Layer 4 of a small transformer language model trained on English Wikipedia (8 layers, counted from 0, width 96).
A neuron adds its activation times its output weights to the MLP's output. To switch it off is to set its activation to zero at one token and run the rest of the model.
A neuron's activation on a vector x is SiLU(weights . x + bias), where the dot is the dot product.

Input weights of the MLP neurons that the questions are about. A number n stands for n times 0.0059.
n28 (bias -0.041): -26 14 19 0 4 14 30 7 -6 22 -13 1 1 -21 25 -26 -3 -22 41 -5 10 -26 17 32 23 0 14 -5 -5 -19 5 22 -6 13 -7 -75 39 14 -21 -41 7 -27 -4 6 16 -7 16 -28 -19 9 44 -10 19 -40 6 8 17 1 -31 47 48 -20 21 16 -3 19 -6 -5 14 14 -51 21 2 0 17 13 -22 -4 15 39 27 -14 47 48 -16 -22 0 -1 -18 -3 -33 5 3 -28 18 15
n68 (bias -0.030): -16 -8 7 -10 -13 -10 -21 5 -34 -12 -15 54 8 -5 -30 -29 -43 -9 -38 -5 3 -17 -23 -37 -58 10 -13 -28 -9 31 -30 -1 -7 -24 -23 -75 15 50 0 -37 21 -35 -21 42 21 -7 35 39 -4 31 15 -10 -25 24 11 42 5 -40 46 17 33 50 10 33 16 -11 28 -2 24 3 16 -13 -17 -25 -28 12 -13 -1 -12 24 -10 -19 -9 -14 6 -28 3 76 2 -35 -20 31 -25 19 -20 32
n81 (bias -0.041): -41 25 -20 1 -29 -36 25 15 -3 15 -12 -5 21 14 7 4 -50 2 63 11 -68 2 12 -51 -54 5 -23 -38 -29 3 3 -6 9 -14 -1 -69 21 45 60 -28 -13 -13 1 -29 32 -17 -22 -17 -8 -14 18 14 37 -27 0 31 -19 -13 -4 36 -41 64 -41 -38 13 44 -44 -22 -29 -34 -36 -33 -1 -18 -47 67 -11 -27 31 55 64 -10 -43 -55 -48 -25 89 26 -39 40 -34 10 61 -26 -12 -37
n85 (bias -0.026): -64 19 -11 -2 36 -4 10 -4 48 -1 35 0 9 24 24 0 -51 -5 -18 52 -27 -10 -10 -38 -30 5 13 22 -19 56 16 -52 -17 22 -4 -15 3 46 -32 -10 -43 -47 -15 51 -46 -8 90 -1 -10 -51 41 5 18 47 -2 7 -34 -9 -4 25 -37 2 -26 7 13 5 -40 -35 5 -6 -23 7 -60 -73 19 40 -11 -40 40 4 8 -3 32 -31 -50 3 -10 52 -12 44 -51 -5 25 -40 -36 -1
n91 (bias -0.037): -30 5 -13 -10 3 -9 24 -6 -18 -46 -30 1 -14 27 -17 14 -7 -1 -17 -21 33 8 -30 -6 -33 -19 17 -24 32 12 -4 16 -55 6 -6 -23 20 14 -59 -37 -43 16 5 6 19 15 17 17 -14 -14 25 -20 9 -3 -30 84 8 -21 16 -5 4 -6 -33 -9 -15 -17 -16 -1 6 26 4 -2 32 -33 -41 -22 -23 14 14 -1 3 -40 -34 -27 5 -23 -11 13 -11 -6 19 17 -39 -33 -6 43
n150 (bias -0.023): -35 -49 -39 -22 -28 -3 45 -43 19 32 -1 14 -90 -43 11 -34 24 -36 29 4 -4 -45 61 -36 44 31 -4 23 32 34 -21 20 -3 -24 -30 -37 -5 21 22 -40 -7 10 42 40 -32 31 -16 -30 22 -10 0 23 -13 -31 8 11 11 -10 33 58 8 76 50 -41 -49 26 -15 15 -7 32 21 -4 -43 11 5 37 26 -19 -26 30 -8 -11 -13 19 -36 11 -28 2 -1 53 -57 -6 -16 -15 39 12
n158 (bias -0.027): -1 26 -15 32 -33 -11 -31 35 -15 -20 12 30 -13 -23 -8 19 -5 -21 -38 6 -22 5 -6 -11 8 14 1 33 46 42 -30 49 12 11 2 -4 -36 -11 14 -35 27 -9 -17 34 -36 15 -2 39 39 -47 -23 5 -10 9 15 18 23 -13 95 7 -13 -7 29 -2 4 -19 -11 -4 -12 -20 2 15 -6 -19 8 20 29 -14 -4 51 15 11 -12 33 -23 -53 -39 20 1 15 16 2 16 -21 9 47
n185 (bias -0.056): 7 -27 -27 16 20 -26 19 11 24 7 0 -19 -30 -1 20 34 13 -47 7 28 -18 -23 31 6 81 2 -53 30 20 24 14 5 -48 29 -10 -3 -14 29 -12 -7 0 10 48 -24 19 -35 -12 -18 -22 -45 -3 13 -42 -3 -6 17 61 30 -28 12 -17 -36 2 -30 -25 25 -90 3 -48 20 8 -34 6 -24 -12 16 32 -40 -8 -9 38 -36 70 5 -21 40 -13 1 26 30 -5 -36 25 -27 20 0
n199 (bias -0.042): 12 8 -21 4 4 12 23 -6 15 -5 -16 18 13 24 -19 0 33 -16 -58 -21 -13 -33 13 6 8 29 -8 -18 -11 -16 26 23 -42 24 6 0 7 -5 -53 -15 -34 -18 26 -17 36 5 -8 -20 -33 -1 -25 -15 2 -9 -31 42 -4 23 25 0 26 -6 -46 -8 -17 -13 -36 -15 -47 -6 66 -25 -4 6 -39 1 -28 -24 -5 -11 0 -65 -2 -3 6 20 26 -1 0 -15 -5 6 -27 -10 -1 -5
n213 (bias -0.044): 17 -21 14 -24 -14 11 -16 3 25 -11 7 -30 11 -8 17 -9 15 20 -10 1 3 -5 10 -23 17 -6 13 13 3 -9 13 -20 -11 -4 -6 18 -6 14 4 -19 -18 -14 -19 13 14 13 23 -3 8 -26 -14 -14 -44 17 -20 16 25 -12 41 -12 -23 -12 6 -8 -19 -11 -10 -2 -6 16 23 7 3 7 24 -3 3 -22 -33 -4 2 -24 11 5 -15 -16 -12 20 -7 3 1 -9 -12 -4 -31 -1
n222 (bias -0.039): -48 -27 6 -27 -24 -66 28 27 -46 -1 0 21 -19 7 -37 -48 18 -6 -10 63 -45 22 18 -9 -31 -14 11 -52 22 -15 -7 64 -15 1 -14 -38 -5 -61 -41 26 0 -21 43 36 -10 -15 30 -6 6 -67 6 -39 8 -54 24 42 22 -29 -2 27 1 -33 5 8 -24 -23 -18 -30 -13 15 10 11 33 -18 2 -21 -20 -29 -4 37 6 -66 33 0 -23 1 22 31 -37 -9 -17 25 34 -39 70 60
n240 (bias -0.080): 19 -53 -4 -14 26 25 -24 -58 -20 -8 24 42 -12 -22 -8 -18 -31 -57 5 30 15 -11 9 -18 45 -29 -61 15 25 -2 -3 -2 -6 28 -2 -30 -3 6 27 14 -5 -24 -26 -8 42 -11 18 12 15 36 -11 21 -50 -2 -1 6 32 -1 -26 -16 -19 -4 25 -1 -38 41 -3 -16 0 45 -24 -14 -33 -48 -13 28 39 28 -39 30 39 10 31 -10 -13 -1 -31 -3 45 -8 11 -48 -30 23 -17 30
n271 (bias -0.045): -3 -6 -33 -7 2 9 -5 -32 5 -10 0 -12 -41 7 23 9 1 -1 12 0 -7 -10 12 27 -32 -14 14 9 3 23 -7 -31 -4 -8 2 -10 -4 17 16 -5 -23 -9 -12 3 11 -9 -10 -14 -14 -23 -15 -17 -20 -17 -16 21 19 15 -2 13 6 5 -12 -43 26 -22 -6 -11 -18 5 -21 29 20 19 8 -17 10 11 -10 2 5 -32 -5 20 -8 35 -11 31 -7 12 -4 -14 -7 -19 2 0
n321 (bias -0.015): 1 -30 -3 -7 -41 -6 -5 42 8 -19 7 -13 -12 -6 9 -26 -5 22 21 10 -10 18 29 20 -4 10 12 -8 0 9 -41 41 -1 -21 -57 -35 19 21 -16 -21 18 -9 -4 12 24 24 -1 -9 -1 6 19 -11 11 -22 33 42 -5 5 -18 7 0 10 13 31 -16 23 23 -1 23 40 -6 -3 24 -15 -1 -22 -9 9 13 36 -11 -64 3 3 -1 -8 18 -11 -4 -15 11 40 -24 -20 28 43
n329 (bias -0.024): -43 -11 -40 35 29 -40 14 3 -25 -30 -10 -19 -28 -2 15 15 -15 -34 -46 4 0 -2 -4 -1 -6 -49 -18 -8 63 46 -5 29 -22 -9 -15 -37 -25 39 -1 6 24 -27 -47 -1 48 -17 -12 37 -5 -27 -27 -16 -6 -41 18 -11 21 -12 50 -39 -29 2 11 -12 35 12 46 -24 -8 1 -1 18 -8 1 -12 16 19 -38 -22 -8 32 5 -29 -17 -6 20 -6 11 -22 5 25 17 12 -7 -17 45
n376 (bias -0.039): -40 2 -21 -2 -38 -1 17 27 -29 -2 3 18 -8 17 -1 -18 -3 -23 31 20 -24 -36 -33 21 19 14 -5 5 -42 25 -18 2 11 -2 -65 14 46 -3 -47 -43 10 -9 14 30 -28 -13 48 30 -18 -48 17 -1 -3 2 -4 11 -9 -14 24 5 31 -1 15 17 -31 9 7 -20 -1 -4 45 -14 -16 -2 -5 19 -26 -11 26 55 0 -38 -26 24 -13 -14 33 33 -24 -24 -21 26 4 5 -9 16

Output weights of the MLP neurons that the questions are about. A number n stands for n times 0.0051.
n28: 18 10 13 -13 -9 38 -14 -17 34 -10 -7 -39 8 11 -34 0 -10 6 28 13 39 32 8 -13 -66 -4 12 5 1 -40 15 -13 21 -28 1 6 -13 -23 17 -36 -6 -1 7 32 -12 16 21 27 -2 -11 6 -5 -8 12 -13 -11 -6 18 30 -7 -3 7 7 -1 -6 15 -25 54 -16 32 -26 -20 7 12 6 35 7 4 -3 -59 -1 20 1 22 15 16 3 -34 -11 13 -25 -37 -59 -13 -20 -27
n68: -1 48 -23 10 18 18 -9 0 -30 19 -33 24 -23 13 45 1 12 3 65 41 8 -7 11 18 20 16 1 5 0 25 -18 10 -77 27 -23 15 13 25 10 41 0 -18 17 22 -3 -20 32 -12 29 -5 -19 30 -72 -11 -24 23 3 29 4 13 -15 19 23 -48 1 -20 17 25 -9 16 -14 -22 -4 27 14 12 20 25 22 -14 -80 14 11 45 -22 5 35 -19 30 4 -3 -25 21 -11 14 13
n81: 24 -7 15 -44 16 60 -10 30 -3 -9 -21 -31 -3 -30 2 7 -34 5 18 -7 19 -1 -42 -26 -20 43 -33 -9 1 -5 -1 -36 -6 -27 -42 20 -42 2 24 20 29 65 -18 -19 -6 17 19 31 -8 27 -30 33 31 -18 8 12 44 5 -44 4 3 -13 -28 -11 -7 -15 -1 -9 10 -28 -23 -26 -2 -9 -8 -7 -22 4 1 27 57 46 -21 -6 32 -31 -2 43 32 -11 41 23 -48 -17 -82 -33
n85: -21 -16 2 -28 18 28 21 -62 7 -22 -14 -2 27 -1 30 3 3 31 6 24 -4 -11 -14 29 28 26 -33 23 37 13 -36 8 14 -4 16 -9 -52 -17 17 -27 12 30 19 25 3 32 -36 -34 -13 -10 25 12 30 -42 33 31 -12 8 4 28 12 -36 20 -6 53 -29 46 -12 20 29 15 -29 15 -12 7 12 -1 1 -18 11 -38 -9 -12 -17 39 27 -54 11 -28 -53 19 5 -38 16 -31 -2
n91: -17 -17 -1 11 -12 4 -26 15 -45 1 -27 2 11 -13 -2 51 -15 10 19 16 39 -28 -19 17 -17 29 10 12 -4 26 -19 4 13 -2 -33 12 47 4 10 17 18 25 -15 5 -5 8 -33 -9 24 1 22 17 20 -9 9 -3 10 25 -7 -18 -6 -25 13 -7 -10 43 38 32 -21 -17 -6 8 10 18 14 13 -38 32 -26 -1 15 30 -16 -15 -38 -20 -1 -9 -7 3 -17 -5 38 11 -35 21
n150: 10 13 -44 29 24 16 -26 -26 -26 -1 12 -1 10 35 -29 -8 -22 -30 -10 -36 -35 15 26 -8 -18 -3 4 -18 8 34 -1 35 -11 33 29 -52 22 -10 3 -18 32 -44 -28 -12 -11 -9 3 -6 22 41 24 -9 -29 22 13 24 -18 16 -23 21 -7 24 10 0 -10 35 -13 16 -19 9 -24 -30 10 -78 -14 15 38 18 9 38 -94 24 -48 24 -22 -25 27 18 28 -15 -6 -1 -43 2 -2 30
n158: -4 -27 -8 20 -1 1 -21 -16 -2 11 22 -51 25 -34 23 21 10 -26 -31 -7 5 10 -13 -42 17 20 10 -9 -3 -15 -20 1 -25 -13 14 -6 -45 -29 7 1 -4 -9 27 -15 -27 19 10 -20 -15 38 9 4 -3 -21 -2 26 -25 2 -16 1 -17 -24 21 33 -10 -1 -18 -1 -7 27 -19 29 -32 20 11 -5 -23 -18 -15 -11 11 18 -40 8 -3 -6 13 -28 19 35 4 12 7 -23 25 -1
n185: -33 28 47 1 13 27 -8 2 31 20 2 -32 21 6 -12 -9 -7 13 39 35 37 39 -3 -9 -10 29 29 17 6 1 -12 35 -11 -44 11 -13 13 4 26 -2 18 -9 -7 -8 -8 7 8 -6 -17 -5 16 20 -24 7 7 15 -16 -29 -7 -7 -12 25 11 9 11 14 42 34 6 6 -31 4 20 -21 -21 -4 -6 14 -32 -21 -33 14 1 40 14 -65 -4 5 14 4 7 8 -26 -10 -10 -26
n199: 2 -2 6 -11 5 -15 -36 9 -11 6 -29 -17 -15 41 -9 6 3 29 40 -12 -4 -14 2 5 23 7 -9 18 -9 -6 -11 -15 -9 -9 1 -17 1 -14 20 2 0 -2 -7 15 -21 -18 24 3 15 -8 -21 13 -41 19 30 -15 -19 25 6 28 -1 -7 15 -16 14 3 9 5 7 -24 -20 -17 19 21 -18 3 2 38 -36 5 11 -1 -4 33 13 -24 -5 31 -20 -23 6 -27 13 37 67 -17
n213: -12 11 4 4 18 -8 -11 -24 9 -13 -3 -3 6 9 9 14 4 10 -4 8 -3 5 8 12 20 8 -7 -26 12 -18 1 -21 9 -1 10 5 -22 6 11 16 4 0 2 7 9 22 0 22 15 2 18 42 -26 -17 -1 -31 2 -7 -9 -4 -9 17 10 -1 32 -16 7 1 22 -3 8 -25 -5 27 -1 -7 4 -12 9 5 -22 -1 -23 2 -17 2 5 12 -5 5 15 -14 22 11 13 25
n222: -1 -30 19 -24 21 40 21 -35 16 -8 -21 -44 33 29 21 18 10 -16 6 19 48 14 51 11 23 23 8 -30 9 -60 11 11 1 -17 -5 26 -17 1 5 31 -21 13 43 -1 2 47 -16 14 -11 2 27 20 -1 -20 -9 -45 2 5 -17 -1 8 10 7 -26 -46 19 -3 25 -9 -11 -40 -12 15 -9 -16 -26 -19 -26 -16 -17 45 11 51 31 5 21 -2 -76 -33 1 -22 -26 -24 -2 -49 7
n240: -49 36 8 -15 -33 -13 -3 72 -9 25 -12 -27 -11 7 -9 35 -16 10 -22 -45 19 -5 0 0 -60 -11 25 -45 -33 0 -58 -1 -5 -20 -31 -27 5 15 -29 7 4 1 3 6 -10 3 -10 15 9 -4 -5 -45 10 20 -6 -12 -11 0 -6 0 28 5 -8 -12 29 9 18 12 21 -18 12 23 6 4 -25 -14 -7 -25 5 12 23 43 -37 27 -1 20 35 27 17 16 -35 -5 40 -30 -10 1
n271: -7 5 25 -12 -22 7 26 16 9 10 0 15 -2 16 -21 19 10 -7 -12 -25 3 18 -6 1 7 -2 13 -10 3 0 17 24 16 4 -9 16 -35 5 -21 8 4 -4 -6 -3 -20 18 -1 -7 2 -14 -7 28 -9 -11 15 -3 16 5 -20 -3 4 4 -31 -11 1 14 -2 -4 -6 -18 7 -7 -9 17 -1 -5 -15 -19 -5 15 -51 11 -4 -16 5 -11 5 -12 28 -15 6 -9 -15 26 -18 -6
n321: -5 6 -14 -9 -1 4 -16 19 14 -3 -7 -17 1 31 1 5 0 -14 24 -8 26 -16 -6 -20 22 9 -21 8 19 16 18 10 15 -16 6 4 -23 -13 34 29 -9 -23 -38 -26 4 -4 13 1 -2 0 7 -18 13 -4 -5 -3 22 -9 3 -16 -28 -35 27 -29 5 19 -6 39 -34 -23 -48 16 28 -18 5 4 -36 21 -17 -10 19 19 -22 22 -4 -22 -23 18 -23 -5 6 -17 4 1 14 -3
n329: 7 -20 30 -14 8 7 -15 -2 -9 14 38 -15 9 16 -25 -19 -6 38 31 31 -14 -4 18 -9 -35 -6 -2 -22 -39 4 -8 -9 -28 -28 7 -37 -38 -39 -4 -3 -12 15 22 39 -21 -19 22 -6 -4 41 -8 -22 -34 -21 -6 44 -15 -28 -19 16 -26 -17 20 32 -24 4 -5 23 8 1 -5 -35 -6 16 61 0 -1 18 7 22 -46 -6 -2 14 36 -25 1 46 -3 8 -12 -4 -21 19 21 -19
n376: 10 -23 -6 19 1 9 -7 22 10 -23 11 12 8 -4 -1 2 -7 21 40 19 -5 17 33 -28 32 -2 -2 4 -15 -23 -2 -31 -31 1 -48 -3 23 29 22 -11 31 -2 -2 14 -14 -3 21 17 40 20 -8 -14 -2 -28 -25 -30 10 -25 -12 -31 -35 -14 12 6 18 4 17 10 -15 19 -23 16 20 47 7 -23 21 -1 -12 -35 -40 6 24 42 7 -15 -8 -2 31 10 7 -7 21 -46 -8 14

Each question names a token from some text and the token that comes next. It shows the vector x that enters the MLP there. A number n stands for n times 0.073.

Then comes g, the gradient of the next token's log-probability with respect to the MLP's output, scaled to length 1. A neuron's effect is roughly proportional to its activation times (output weights . g). A number n stands for n times 0.0042.

" Richard", then " Hum"
x: 6 -13 1 3 4 6 -35 -7 2 -12 -6 -6 11 18 -5 14 -4 -17 -9 13 13 6 -12 -5 -4 4 9 -11 2 -2 1 -7 -3 3 -3 4 -3 -3 10 -4 2 -2 -15 5 11 -4 1 -6 -18 3 -3 -47 6 -8 -2 3 1 -5 9 -5 -7 -2 -18 -4 1 -25 13 4 -2 3 -12 12 13 66 -2 -9 -3 -6 3 -28 -68 6 -10 -5 2 -3 -4 9 -14 10 -4 -11 1 4 -7 -12
g: 26 -47 3 30 -2 -5 -23 -8 -19 19 -6 31 12 12 20 -13 27 21 -13 35 -43 -22 11 -20 -35 8 -9 -20 -28 37 -2 54 44 -14 1 6 -15 35 10 -3 12 -5 14 5 8 2 9 -16 10 -19 -8 -26 -42 9 6 -31 4 35 -34 17 -34 -32 1 2 -14 -1 -15 38 22 -41 16 -1 -35 -24 -3 11 51 23 -55 41 -7 -30 14 3 -30 -28 13 -27 -12 4 50 33 -3 -13 -6 -46
Switching off which neuron hurts the next token most? n329

" 50", then "1"
x: 0 7 -11 -8 -6 -10 -31 1 -10 -9 3 -3 -10 8 1 10 5 -16 14 -3 1 1 -1 15 16 -6 -4 -16 3 2 11 10 10 12 -6 -20 -20 -16 9 1 -8 13 5 -8 15 10 -2 13 -21 -1 14 -39 17 -16 -20 2 7 -2 -3 3 1 -33 2 3 -14 -22 -7 -4 -9 -1 -46 -4 2 16 2 -11 -3 -9 -8 1 -65 -1 18 -7 0 -3 2 -10 -17 -18 -11 -3 -4 7 17 -23
g: 16 11 21 10 -9 15 29 32 7 1 -14 -15 38 -3 -2 59 27 1 11 10 -53 -32 -43 -3 0 -18 21 -12 6 0 9 -13 29 33 30 -13 -33 -6 -3 30 36 13 -10 -48 41 -13 -4 3 -39 -18 21 37 -4 10 2 -5 15 -6 -1 -38 4 -11 19 13 13 -8 -73 -37 13 -41 -22 -42 10 -1 1 -50 -40 -11 46 -5 18 1 -31 -32 14 30 0 -31 13 -2 3 -9 29 -13 -20 -8
Switching off which neuron hurts the next token most? n222

" the", then " Independent"
x: 3 -5 -2 3 7 -1 -23 -14 -3 -3 0 -11 6 10 4 13 2 -15 6 -11 -1 -4 0 21 3 1 -3 -16 -7 12 9 7 8 8 -6 6 9 -10 0 2 -1 -1 1 -2 3 4 7 -2 -24 -9 7 -39 1 4 -13 2 6 1 9 2 -20 -4 -6 5 -19 13 -8 6 -14 -7 -36 7 -4 -6 3 -8 -2 -13 8 -6 -89 -11 13 -1 -1 -14 1 -13 -19 22 -7 -5 -16 2 -1 -26
g: 1 9 -34 24 -39 23 3 3 27 -43 -3 4 -6 -20 8 -1 -12 -18 -23 24 6 -2 -32 -25 -40 4 -46 -9 38 13 5 -29 11 -15 29 21 -39 -2 18 -2 18 5 -30 -35 17 2 1 14 -11 -56 -9 0 2 41 -25 2 9 0 -23 31 21 -4 -28 -20 -4 -20 43 -25 27 -38 2 24 15 13 -11 -29 0 7 10 -14 40 10 -15 -53 28 -19 -17 4 -45 2 38 -55 -17 53 -29 -33
Switching off which neuron hurts the next token most? n85

"|", then " Pos"
x: 6 0 13 3 4 4 -29 -9 -3 -9 4 -6 2 -13 16 9 16 -31 5 -8 -2 -5 12 2 14 -11 -15 9 16 -1 14 -4 9 12 -7 -7 -41 -6 14 5 -4 -16 -6 0 17 5 7 2 10 3 6 -33 1 -8 -13 -5 5 -2 -8 -17 4 -4 -5 -5 -18 9 2 -10 0 -4 -68 9 -10 12 0 -13 7 7 5 0 -58 11 4 0 -10 0 -12 -14 4 4 3 -13 1 -2 15 -22
g: -24 45 27 16 -2 -27 -46 21 -35 21 54 48 18 5 14 7 13 -3 19 -9 18 -11 23 -21 -19 35 9 3 -14 8 -4 -14 -5 3 2 -15 -17 -5 -10 -41 48 -40 -9 6 -42 16 -56 -2 10 59 -1 6 -5 -3 55 -16 3 -1 23 -15 -26 -19 18 16 26 -30 -46 -21 -9 12 -5 6 1 -2 -49 0 41 24 8 -6 43 6 -7 -16 44 -20 -12 -11 5 8 40 10 -1 1 -5 -40
Switching off which neuron hurts the next token most? n240

" from", then " 48"
x: -8 -5 -2 13 6 -3 -21 1 -3 -5 -7 -6 -3 1 4 10 -1 -9 6 -6 -3 -4 -3 12 17 1 -3 -12 -19 13 -5 -1 0 7 -8 8 8 -16 13 -5 1 -2 6 6 8 11 -4 0 -7 7 -4 -47 -1 3 -7 7 -7 -1 8 11 -9 -5 6 0 -5 -2 15 1 2 1 -29 -9 8 15 -4 -19 -5 -6 -11 9 -95 -8 8 -2 -1 4 2 -8 -17 -7 -6 -1 -11 -1 -7 -17
g: -27 -1 -66 -13 3 7 -19 4 33 -36 -6 36 -12 10 -11 -16 15 -42 -29 -24 -19 -17 -5 3 22 -30 20 22 18 16 -18 -15 59 -7 6 -15 -54 -2 -15 30 -4 16 9 -20 7 37 -31 39 9 10 -10 -1 -33 -22 24 -14 -18 12 1 -12 4 11 8 4 -17 53 5 -39 -22 -29 2 -19 8 -69 18 -39 15 -3 -7 20 21 -7 -11 16 22 23 10 -35 -7 10 -12 -77 -4 -12 -6 4
Switching off which neuron hurts the next token most? n321

"\n", then "|"
x: 0 -7 4 -14 9 11 -32 -2 0 -5 5 -7 -4 1 6 42 12 -16 6 4 -1 -3 10 2 16 6 -5 -10 -6 -8 8 -3 5 0 -10 -10 -35 -6 12 -1 4 -12 -5 0 17 0 3 -4 -12 29 -10 -36 -3 4 -4 -6 -1 -1 1 -6 -8 -7 6 0 -9 5 0 -4 -7 -3 -41 4 -8 11 -22 -4 3 4 -15 18 -68 2 7 9 -5 -3 -3 -3 -5 -11 -8 -10 -7 22 -2 -12
g: -11 -17 -6 -18 -28 19 1 -26 -5 9 29 18 33 -4 11 -38 25 37 -8 16 -11 40 15 22 -3 -26 -41 -9 15 4 -7 -7 -39 -1 52 17 1 -58 63 5 -2 -19 29 58 -34 20 -30 22 1 8 -35 -6 -27 27 31 21 -7 -13 1 -6 0 16 17 21 -6 -34 16 -9 15 -5 8 28 -24 10 6 6 18 44 -16 3 -74 -30 21 5 3 -9 -42 -5 17 0 -8 -6 -27 3 46 1
Which neuron, switched off, raises the next token's probability most? n240

"%", then " Asian"
x: -5 -16 -7 -9 -11 -20 -42 19 -16 -30 5 -5 -16 -8 -6 11 4 -23 -12 7 4 1 -18 13 4 0 -6 -11 10 1 11 -12 11 -13 -16 4 -14 9 8 1 6 -4 -8 3 -8 9 -4 4 1 2 15 -36 1 -7 0 14 -1 -3 -1 -6 4 2 4 -7 -3 6 -6 2 -1 -5 -34 4 10 43 6 -8 4 -1 -1 14 -66 5 -7 -5 -8 -17 -5 -8 -17 -9 -2 -2 -22 16 26 -12
g: -24 -5 16 23 17 12 42 10 27 -20 39 -36 18 -34 22 9 20 -14 -23 25 -24 -9 27 -4 -19 -21 41 -14 23 -3 -3 45 -21 3 2 31 -32 34 28 -26 18 19 17 -29 11 26 -21 -10 35 5 -18 40 -15 31 -2 34 23 21 -45 -26 -15 -8 -20 26 12 15 -4 -12 11 -30 -21 -1 11 -33 26 -12 4 17 -31 16 -14 -18 -5 -6 5 45 -24 -58 28 0 46 4 -23 44 4 -50
Switching off which neuron hurts the next token most? n158

" Dec", then "enn"
x: -4 0 -10 3 10 4 -35 4 9 -18 8 -9 16 -12 8 40 3 -12 2 2 9 -2 -17 19 16 0 -3 -5 2 2 -10 2 15 1 -10 2 -16 -10 37 6 9 -12 -10 -2 -1 -6 -4 -18 3 9 -2 -34 -9 3 0 13 -19 4 13 -1 17 -10 1 -19 -9 4 8 -10 10 -20 -41 -11 18 49 11 -13 -1 -9 8 -15 -38 1 -7 -15 -5 -4 -12 -26 5 7 -13 -1 -4 -7 2 -12
g: -2 4 -10 -16 19 -4 7 -35 -42 -25 -20 -40 -1 1 -24 14 -21 0 18 -14 -46 8 -8 8 12 13 17 -31 -9 13 24 -50 -41 -10 -16 -53 15 3 2 -2 39 -49 2 9 -37 38 -25 -9 -6 14 -17 21 -10 -39 -3 37 -12 -19 35 7 -27 -9 -32 11 -46 17 16 -5 1 -7 16 -6 29 -37 29 58 43 20 22 -17 8 32 -9 -30 33 -7 -5 -28 12 -6 49 -4 -17 33 -4 17
Which neuron, switched off, raises the next token's probability most? n150

" were", then " 50"
x: -9 -17 -18 1 -2 2 -25 6 -26 -17 5 3 5 -8 -3 8 15 -8 17 19 -9 -16 0 2 19 -18 -19 3 -3 20 -4 7 23 7 5 0 16 -22 12 6 1 -5 -5 4 -14 17 -13 3 -24 11 2 -38 -2 -15 -4 -28 -16 -11 -8 5 3 -4 15 -12 -20 -8 18 -7 -2 -16 -41 -2 9 -7 6 -9 -26 8 -2 13 -56 -4 2 -9 7 9 8 -9 -17 7 -4 -10 2 13 8 -7
g: -18 -41 2 -17 41 -23 5 69 33 -23 -47 24 23 -10 11 -18 -11 2 -10 -25 1 3 -8 -5 19 36 1 14 53 5 10 -9 52 -16 4 11 5 -18 -45 -7 -44 28 -51 -6 32 50 -12 24 -9 11 31 -12 12 -2 3 29 -20 20 -10 26 -36 -4 -36 -2 13 25 6 52 -15 -19 31 -29 -8 -3 13 15 54 -1 -12 -12 -6 23 5 -4 -12 9 23 23 -3 41 -17 15 -8 -3 19 -17
Which neuron, switched off, raises the next token's probability most? n376

" at", then " an"
x: -15 -12 -12 -7 3 -8 -24 -3 -14 -15 -10 1 -1 6 3 16 8 -32 -1 0 -10 2 4 5 23 -4 3 2 -16 13 -1 -13 4 6 -11 12 7 -17 12 -8 -2 4 10 10 6 12 -3 3 -21 1 1 -42 -8 -7 -1 5 -19 1 0 9 -5 -10 11 8 -1 -6 20 -7 4 0 -38 -6 4 11 -9 -25 5 -5 -10 5 -75 -5 0 -1 13 -6 3 -22 -17 -17 3 -3 -10 7 -12 -17
g: -15 9 8 -30 -50 -22 -8 -9 -33 8 -8 -54 -19 -22 10 -7 -21 4 10 16 21 29 -16 8 14 35 0 -21 -3 9 30 -34 -21 13 5 49 33 15 41 -15 -22 -7 -20 17 -25 11 21 -6 11 4 23 -16 20 -33 -25 -16 6 -34 6 -9 24 -19 18 -4 9 -22 5 -29 8 0 10 5 14 50 29 26 1 33 -51 -38 62 -2 6 8 9 -73 -47 -20 -27 -5 -19 18 -17 32 -9 -17
Which two neurons, each switched off alone, lower its probability most, in order? n150, n321

" |", then " RF"
x: 0 -6 -1 3 11 1 -24 6 3 -5 14 -8 -3 -2 8 11 -3 -15 1 4 -1 -10 8 13 29 3 -9 -1 1 13 4 -4 2 13 0 14 -56 -12 10 10 5 -1 1 7 10 -5 9 -7 -6 -1 -7 -41 3 -3 -12 -14 -2 0 -3 -2 -8 -5 0 -3 -7 6 -16 5 -10 -2 -39 7 -8 8 13 -11 11 11 -6 -18 -69 -1 9 -2 5 1 -5 -5 -1 3 -4 -11 -11 11 10 -17
g: 22 13 52 40 42 10 25 -27 3 19 -16 -33 4 9 0 -20 -17 19 -18 20 -17 -11 -5 -11 -18 -8 -30 -31 -2 -15 52 21 19 39 46 30 24 24 4 11 -21 -40 -15 -16 39 -23 -20 -5 -51 -30 -6 18 7 -36 -29 14 19 -9 32 -40 14 -7 4 45 -8 30 -29 -60 11 24 -2 -34 -1 19 -30 -7 20 -19 -13 -3 -5 1 -31 12 3 -21 16 12 22 24 -20 24 -39 -17 -16 19
Which two neurons, each switched off alone, lower its probability most, in order? n185, n199

"|", then " 1"
x: 3 -8 1 -1 9 7 -34 -15 6 -11 13 -12 0 -10 14 14 8 -28 11 7 -3 -6 10 2 27 -5 -11 14 5 4 7 -2 16 6 3 5 -47 -7 16 9 -2 -11 -2 4 8 1 10 4 1 5 3 -36 0 1 -5 -9 4 4 -7 -7 -7 3 1 -2 -19 12 -4 3 -2 -4 -54 4 -6 14 2 -6 12 3 4 -13 -64 9 4 -2 -10 0 -6 0 -1 -7 1 -18 -7 2 13 -14
g: 15 -3 -15 -14 18 -37 18 -4 11 -11 24 29 1 2 -39 12 13 13 -10 -10 20 2 39 1 -4 -30 13 6 -5 15 -46 -8 26 11 10 24 -23 -39 -4 -19 37 37 18 -7 -37 34 -32 51 40 22 -9 -34 -4 24 31 -18 -33 13 17 -8 28 -1 38 -11 -16 17 -21 -42 -7 -50 -1 6 23 13 9 -37 18 -7 -4 -9 -4 -14 34 17 24 53 -27 -54 -4 -25 -4 -19 7 -27 63 1
Switching off which neuron hurts the next token most? n240